Layer 13 of a small transformer language model trained on English Wikipedia (16 layers, counted from 0, width 96). Numbers have three digits each and are written without spaces.
A neuron adds its activation times its output weights to the MLP's output. To switch it off is to set its activation to zero at one token and run the rest of the model.

Output weights of the MLP neurons that the questions are about. A number n stands for (n - 500) times 0.0014.
n19: 425574579358505448391256550445552508534517513444464412588492582451515384389391519601593339424526440578591530528598642463536575595663652533478541485443543612570475586460685415611517467427576489606579685463545646494431551525449529508358323347535377549467487535500566655473649492395406621548
n53: 433378492385528503547455525440409383171493519442526535481555520670345461429444625639446473387686602510505456531439409572430528628463346500651462334573433482459519568406510482479460580445376578504368460532317503523378339596511503449588479518595495425568408394552524470462497387389666470598
n70: 389630497660483382412393583554584588575652540587506606476509492597359426520330414597539521466539526432577573500595517457402636536581667482349442487606434596441405483426570465620362484585497558480580538552546761457552535536471432529731480398322282528632240319557425584480587572667427538391
n79: 327620566451581500557593417531519503559726452521481517592540380584543506506464471643591368612404393490545483398261407561395450409505480426536359525704489569427537361618530705635477511353636494569428511433529282604547633391453542424600457544414509508491548407659320482354540364422369416495
n87: 421551560590523458456446359532681567464550466483555487551613480359390541466547369512394422574620487543458574573654274581485434424425638610392428622516427532492540433479579532526451559509619626253339450508631526531469481492445472547589446645568369404625490605711656552564505383588557446468
n144: 475588563435384529552567577505695662575621377349485481478519457403454453558481440485369473478538538551460535505521461519325522618544307399624439440419561617616582534463381471555488495654584419645441419450508441534423629475487563617458373337375413539451457664481661245504457561453480673515
n219: 452488467449587663479543335380472583498474492427557539569352434470525480503477613632525448613507487388539532603329538546331548473614543471472605483602492659505471216518595475561514536503526408672509427439495423536592568582461407580434455295529372585450345508500508375405626473605346502478
n247: 581474609490567444526605377478513550575561522500448591582444428443510308588526425514396510426459535535381528427541430541439385556472554422456601532239470444496533479453477597421484494464548482479510480429602401530524467511452507676450536532851370605482477556621528407431537439518528455416
n251: 459560538377539471628553518343405425552463535403401525656497567493710457382513533654427495679342503569556419484511566468442418547524391542488500528401462510547259399513539574521674646334549611367505364457543413641473536411603364416448550404430594469522526541369685579470382447490299354464
n259: 612546446580690374523493625544566436473455482387550602600508510325522537517386446455567516441419455330507636541416422453602542404411477533463467585378582445449423710522345662507421495522366531428417528408458428325386376454488617437509602576625513502348524600456413540511446557465522434507
n285: 420655455480468381479402547453544459473491578424543559549660546466317483493457572497505619563500556546505507659475359563566447481509547510498471594423412378712515554483706597405406357528454381445458545608600402637623342500550492518445510440618613724666471535568410479538438503498503569526
n294: 570569512547440503426623430486578443454518467526704431559490417402560512391273531439454507467383323575514658347483402540570513462513433434411571486412560393457497544495573267433731564467475589486440521438549341473652467541542700525500544581694403498533481408495564502451521484470495545535
n302: 571627557494391503505479533505382545459532497382654464595428553631531559413357485380423644545478508552555507522388354503573652507458607402594519455600585641515441470488346536537505564497429740661451519605588559294698464521563508545562534500358587476577437522471520493555417675488615464597
n305: 546531618476467646509604509525590628568513563624577540432500426513521378567481408323458566575593557549463585388495555546458515594483545460368600428961593516512545462445623233461450500524596411480522429534523571557437495415466484461390438406287425528502530463460570546455528472654575608532
n351: 661483529346371370443500493435542467443498564508500451572420528480423497678396544434435642541490516510513317549468434398422508742376589516623400512430403579518555337540550432394472452597484492679547632423593512665572611252471451564409487500617511407437474570409585415548401416478503723454
n355: 561452528488518525500471536466465438588408531471500670535599478517483439698554569468390514829500361512510539366580582409409649535511570495343319444385552574528521533615581483598388500654576598440538552598446428337547592513453369677543515495774428440497717483500534388544453508498631564488

Each question names a token from some text and the token that comes next. It shows the activations a of the neurons there, in the order above. A number n stands for (n - 500) times 0.019.

Then comes g, the gradient of the next token's log-probability with respect to the MLP's output, scaled to length 1. A neuron's effect is roughly proportional to its activation times (output weights . g). A number n stands for (n - 500) times 0.00078.

"9", then "3"
a: 497501515399502504492511495487486498505481498504
g: 692270386394476667582576723327282639266559591415535492497494256124293658401463515619419259457533428428438573608591690730554454629544292540190579538439774692511464344585409379339805516406536450452452549526643643431711351445527628502497553522526666600531451507338520424345664585515536460649
Switching off which neuron hurts the next token most? n79

"per", then "ience"
a: 506498490486478491409410489511488506491520486429
g: 584585380673495444452318685499573423470326539350463730449481638535191583594661465338579692419428974610471502547611644472507617483483695486527426443423508443599374469629435547593704483508631593345509303383495196475309351430726537458606482535471463387580476525510449864572388266729671276373
Switching off which neuron hurts the next token most? n219

"8", then " and"
a: 509497504488499546503511495489506501500467528622
g: 613772483542490380552614342412764527552365252412568664382452661440439837427290698258479340527626293347671372438430398326392462569505681616600468475568327562459376357582554529466693380623396336641702665662655329399565453593334667538654610717622683602326426367533635536557398322516533463570
Which neuron, switched off, raises the next token's probability most? n144

"one", then " from"
a: 501490500474488494493690492489490490506482509507
g: 691551265521388613471531491432528534742348533314520307480414543722441543572683458568502458468537542404414404417377506688367472683521328478313323462431641583366168152546787528657464503633589341522596593438668322438269590386125539528445335627366595587551364522363577372303632357532686552417
Which neuron, switched off, raises the next token's probability most? n79

"st", then "le"
a: 502520499520503498523500461511483505503490520522
g: 618465451341483742710563646868412501471401798427528508395506417463542727569399648575290363479461407522427355298621347532345372557780419395333453650715270597310332587359537411615577406534589346447497440478709508307416254304461381411431390477617322522540611315631316475401281479438414391441
Switching off which neuron hurts the next token most? n79

"\n", then " "
a: 500500500498488506514506495499504501503469511758
g: 649357514819448615758499394567309288501413552449492347578840499426525379623434519436512554315532610537523547467572463386739502485763651683397762598289706361499593366332384643479406454686365515528378411666710560385602502350448368484735450524611726709453524505339749430671630381425510365526
Switching off which neuron hurts the next token most? n355

" me", then "z"
a: 493516501483503503487527504491501500500536520505
g: 739414447636351504534585496511470470579733446393366546502527755312318733645533349371720658409508459481602673315449588563498521188569286390273653648636619516606197699363482326493531503482231537286619346437468542621590340487397369650510606475508612496282551492503549577306425478670380217389
Which two neurons, each switched off alone, lower its probability most, in order? n305, n79

" of", then " h"
a: 487501522504505499476567501635487499506470497485
g: 637564387347658506322477745608333385567667737247598653845383675600458410263493473419741439615582690376622510733618748447448518444350474566556444302372520679633582649543280650653556457490498492343563405549582689213440522563418478689464620536569390359501562459696744507517518527464420588689
Switching off which neuron hurts the next token most? n259

" a", then " husband"
a: 489499501488501500471506492500501547496481622505
g: 286228429391417570276790446635351593719268216503426358744380590584494595611294588487727517493596609412212490661476433494513310465544443430810417584526511549615478392388521458617456585760669365415506371365407409747720502597515407531403693389407639343543725558446483462626432533481487367411
Which neuron, switched off, raises the next token's probability most? n294

"its", then " Sab"
a: 488525509481460489513500500485499512499513521516
g: 524506409688471244752541318549630624593692486344652291483451655516482392606512610585260413287608686242732571539382512562631674320361520586458785622444499499496512316563692622647680624627442674495589398583455553766520427520634515501532304661747430641477578671534226458675415359489395578606
Which neuron, switched off, raises the next token's probability most? n87

"3", then " he"
a: 489489508503508404517556502500488527511424526548
g: 507484445476437482446392634660722715436437559359631542404415745407325414559335586540544492535505483211513478412426616390393426642476368539640608444499302768656515590378689642511547687421519408553768484840616532706477614524405333493744474354479452549115387709751563394458647738386587384455
Which neuron, switched off, raises the next token's probability most? n144

"l", then "ude"
a: 497490501506596477502509464504496489518499509496
g: 438435244566579463665350471338555361484737344612449396606699386271310456360624235434520558547611685229758466492439282746643417674420592503389514286389566474771391406640434507552629527689512488628354272381399547606440662628651448700459431421453335301392438710431399614533530469511287469551
Switching off which neuron hurts the next token most? n87

"\n", then "-"
a: 501498493491511499507502500510496498517520518522
g: 478879582549478276396449222617526479550354428644491524502598644420375463588445769340579841372646485586621698439469529570282406351608438502452441454495461789232551597492732501486302429530494581283674510470305403466595460646664627503382390441736537548743654448539269494740543563503529614563
Switching off which neuron hurts the next token most? n355

".", then " It"
a: 492501510501502438500526500500499501512489503524
g: 251561548555693497574477290506417810344663684639738546372376548523351520382507568449570547647478747472542672497797372752576398511622378473631699437713592465406413555402620588429525673565564453424286405331564748553475313560390554455491503678450565669378591285530498695365675579263449392776
Switching off which neuron hurts the next token most? n144

" a", then " Heart"
a: 471498483478494476500499500504521559499489495520
g: 405506333545816605612444792526490567491332334147404553420460676617447493346660634774469616452455222393219521492499525418439432480485726279504465539602601306574494508561493362272540600347404433565346454417417346724492587395665466551525645721471556222554506483535491614674246466711640491589
Switching off which neuron hurts the next token most? n19

" in", then " the"
a: 504501501504509475498820498483494504479357520525
g: 443601603575690831737678385482348744338575563818658512360540330399506680497495531371413444366288308422499572357430348587503470715414442539165528644529583536445458487424695431299434563327689462560655428393500573556543585378474674438383506369487650627617491484325371538552289360502822516283
Switching off which neuron hurts the next token most? n247

"1", then " No"
a: 495505503503497500520503499490505526504481496495
g: 569420396422470350689316445504374714519241438681524431237634490503467412385407511675597257428345475233566615490470481436789646272736661558356764537376662556581389616300574713549479468583526452506328428687421550317415590457485510462742563697709660421586507406477721597296430353321521440567
Switching off which neuron hurts the next token most? n305

" including", then " voc"
a: 500506500495502496477548496545502466497456500514
g: 458643298391558444381360283660599506477622499478419563660471683524375745687572430590622537804638672257405525653394287558308492636452551401549395289398384522545363650344413332746542472264528227522464514660397399345231306508777452507405520554468554200304453452512515510334447432480444417383
Switching off which neuron hurts the next token most? n294

" who", then " conver"
a: 500502513505506424500505438505498542495501501497
g: 497372609541573607257547813341644340659597600785412328487528247734553726462342514410483879703562674446571204476489521490273621443399465596692489619462614612493628459280425427390230572477445532525424319544503679360597531419688525671438512626453348600428473452496494524621552471538235550573
Switching off which neuron hurts the next token most? n251

"An", then "y"
a: 417504489487500467488498502499499572463492496518
g: 577503625417358507559559365270466278608275685558556386438438496585327478558404706394561492612257122394609345576358564600054412466600425456562563418463684405464609477405276469529302379623639281446254674765415491570663427438479583559693704488520406495462454482584630533357609621373509416332
Switching off which neuron hurts the next token most? n19

" it", then " at"
a: 493491501500497501499625487500495504508543515501
g: 508573606371534514445529536323581567690613592395425460302594580620550556585277686407388404335506473747445736552529431630188414574619392622422294522513269533336691421572638670409575304569480517513832344521532558439592545224714536319524587585622609423656624465395349860729308458600530605421
Switching off which neuron hurts the next token most? n351

" of", then " St"
a: 501495513497508495500552500499494499497429496500
g: 353373571423310533248325736483436161515455514339527474452615306410580402465369522686412462315664632685667296247488396509487457364437388622449544527603608604587574511519496514345565525568133585441416523746623324712446542488716426722703532707484587491563750383660415460364607502456373260512
Switching off which neuron hurts the next token most? n305

"in", then "ier"
a: 490501498499501481515528514504493500468501519500
g: 237517569449560681478708468305569344490440266444352482291353250486523607674434518528558505524463389393485463459479685421274657335629564379591353295479658571440368415413240453466413666409310454308299361631498508493585396616493369399640526293425573501514353451556226414508755784598768367265
Which neuron, switched off, raises the next token's probability most? n351

" came", then " along"
a: 499516496486443520497643498495499508510329511504
g: 443597551665651671709549618482676482400446680429564858438641443480282712525356625381510301590291600417566322361309578556455586430408328478756443521520537477564675360433554358452715312742405525491663305566433475545444476342464371399236267825506465540434495640484693468276526376413488313514
Which neuron, switched off, raises the next token's probability most? n305

" general", then " account"
a: 515487501463505496503536498490499546475487514517
g: 530152417609620633513466436679637254506379358580802774582205431487444671469626531325335453647425474474246460443433415535638337323590596570411502739276614404356636677476565412489691645526642397551512506364459425240719433462551593368267432352662595463530581486565469709705539469456577418416
Switching off which neuron hurts the next token most? n294

"7", then " In"
a: 507501503500498500522512495486508513504485496496
g: 390425424411550240367281449689551673593251591568655454402545370614379703602350481530717364471281471337696382237495433497705648258621432455509497552376490722453374645527569724671737505509559383541483245698476525396466462391380537574674328712699691726603413476556613438495496398378682473574
Switching off which neuron hurts the next token most? n305

"red", then " works"
a: 499493528489501488503506504506514484498478502518
g: 477604483568558438476547633357493658714376475386657443524382566337232649441582625459499693409489432821543463228489311641465398823785497615734592498486465570603405598355506659417567697245490438435343374313563557538385240730533414420205555489538405549450721525503584533476423473568404706255
Which neuron, switched off, raises the next token's probability most? n70

" mon", then "arch"
a: 486505512511500485502504496498362500502455501522
g: 485413191778230403497645644584636662739330405473544647522266784648614520591514492376546687528559298538569653576397448554368674626404540530481631457511577421414911487690523546804452626299514460530573625469425537666435589375497656337464671313503422475594482514413695365607562517310453362407
Switching off which neuron hurts the next token most? n285

" R", then "andy"
a: 470484510474471487504523486491469498502493509500
g: 426276527518751631524498407427438389558621546572737737643551476770423473537339641361515461572530507444329552277560138432523486529394420514596524341488480277575568327666321462410608218481324592586409605315568277615512359624595752476453584694411731384451600592539449700509230373453463231564
Which two neurons, each switched off alone, lower its probability most, in order? n19, n144

" bar", then "it"
a: 467497501496485490485500504507503498501491507530
g: 560542634486547455402427354525575437782451374474350280655476574626615591841564597292437535475453393375533611713553329539641576548542402418660296497512634452292348146390839581593419494358537536433428379665496342528382574506554369591286668532361376425408488639202471358688601631686548484740
Switching off which neuron hurts the next token most? n355

" UK", then " when"
a: 518500518503503494495543494494496494473492520499
g: 549382589513400630635553515362440566754354387643601518484239614496533495612313639287500581339559595469510549335725221555326402604421407615523488226534488788696645388416308433456701536582676415578836400498444512525445453205377653481604666401500543503519308429469456320383414447346151442480
Which two neurons, each switched off alone, lower its probability most, in order? n351, n247

"f", then "eld"
a: 478494524511498478478459494519499490498501492500
g: 498339680636471472615453412491501417347451575595479458623659460722549566542296318572706619514632273741431609324369514509322391549281431448562695552527450619274387634767392477346382681454525819409346545668477561537451550394282479413574441811586490580399648409638816388724399579468546257508
Switching off which neuron hurts the next token most? n219

"gl", then "ise"
a: 487500501508585480505495382530499508527488518523
g: 722550455387544791551430442388715442834702595624345313488510464368213508521429310632658618529270687628348668453608363540530469570494518698484590554470465460532320197463528620443493458489590569582601393432556637783425416645644404699760569718582424407468511653651478517424425663586456809474
Switching off which neuron hurts the next token most? n87

"ff", then "ling"
a: 500488490513499485517501511497490519505491496503
g: 329518511300473554560544532669574565534397425176501380426511555534715541372302574485236539651460409561417437373772612519203462690412434504483498443615287396532229425533594446532703244687400481467829649522636487305738194581436481545450571326587408554522394342472388636380366494385745449579
Switching off which neuron hurts the next token most? n294

" the", then " Nat"
a: 500519508496503509499513487497499501496465498509
g: 607641523491631369404560524704418698739470407579480501575630581408451547402516557542411268215345586436725595563446469333524684628492290231206822608719609578412499496583555457451524423528552258515406321455402467823391513496627613435513442524435338292428394378637558406324704406276372419280
Which neuron, switched off, raises the next token's probability most? n305

" P", then "omer"
a: 475499508487507476503509505528482510502518506497
g: 313439567589863704483345428679537538397460432560509325278403655380444541544411393697602524408394315265627537406514707385348677429786422413663603452476577503445306507442286441363641805545732512501444616340406600492677422340662501424636638282408597364628344571693683487450535444488321395614
Switching off which neuron hurts the next token most? n285

" time", then " as"
a: 506463487504503496493762498508490531476430544500
g: 544562351701439583715548581265651488630530448463695519471381708579577765602247513535473479377682396480747474495460522389600448589570516251751494538422463526676550398252628446679406575570642558536817553407362429356392411626387632369683634610590480596622510224608816356425415401765404598497
Switching off which neuron hurts the next token most? n294

"ons", then " died"
a: 532482494477520518500534516503496498507490495514
g: 517479407703394236335637726681632616727554752537431503508433602335747519293229469560281708424398665528320568446655507358375398707598373601515649462365486475668610460421541366627261823611450715402508521652519634629447628587551467533496373393505551354522594566520658440655597428398367250420
Switching off which neuron hurts the next token most? n79

" now", then "."
a: 506505490490496487489636499496510504501494518510
g: 395178537330452453388479391573554435598519558574332497645406592534224348506575485588430589415308623748168475523571614571423450701345415360366358594660495659466679475404393439285325406462440702434385704343472514449401616412389568596323730491490272478788616404429386414818585342457434546717
Switching off which neuron hurts the next token most? n247

" or", then "chestra"
a: 498514492488500489488568499514509537388523488498
g: 487556584590539481439167604707623750464385562417413319342676399573603508565402379683627450554521652227548456394424356279449494690586377548320460423558187433584408679575495387709447277405587543452490619402787259564418461507638283638582461342437614277403622514397685563357559511570265304586
Switching off which neuron hurts the next token most? n302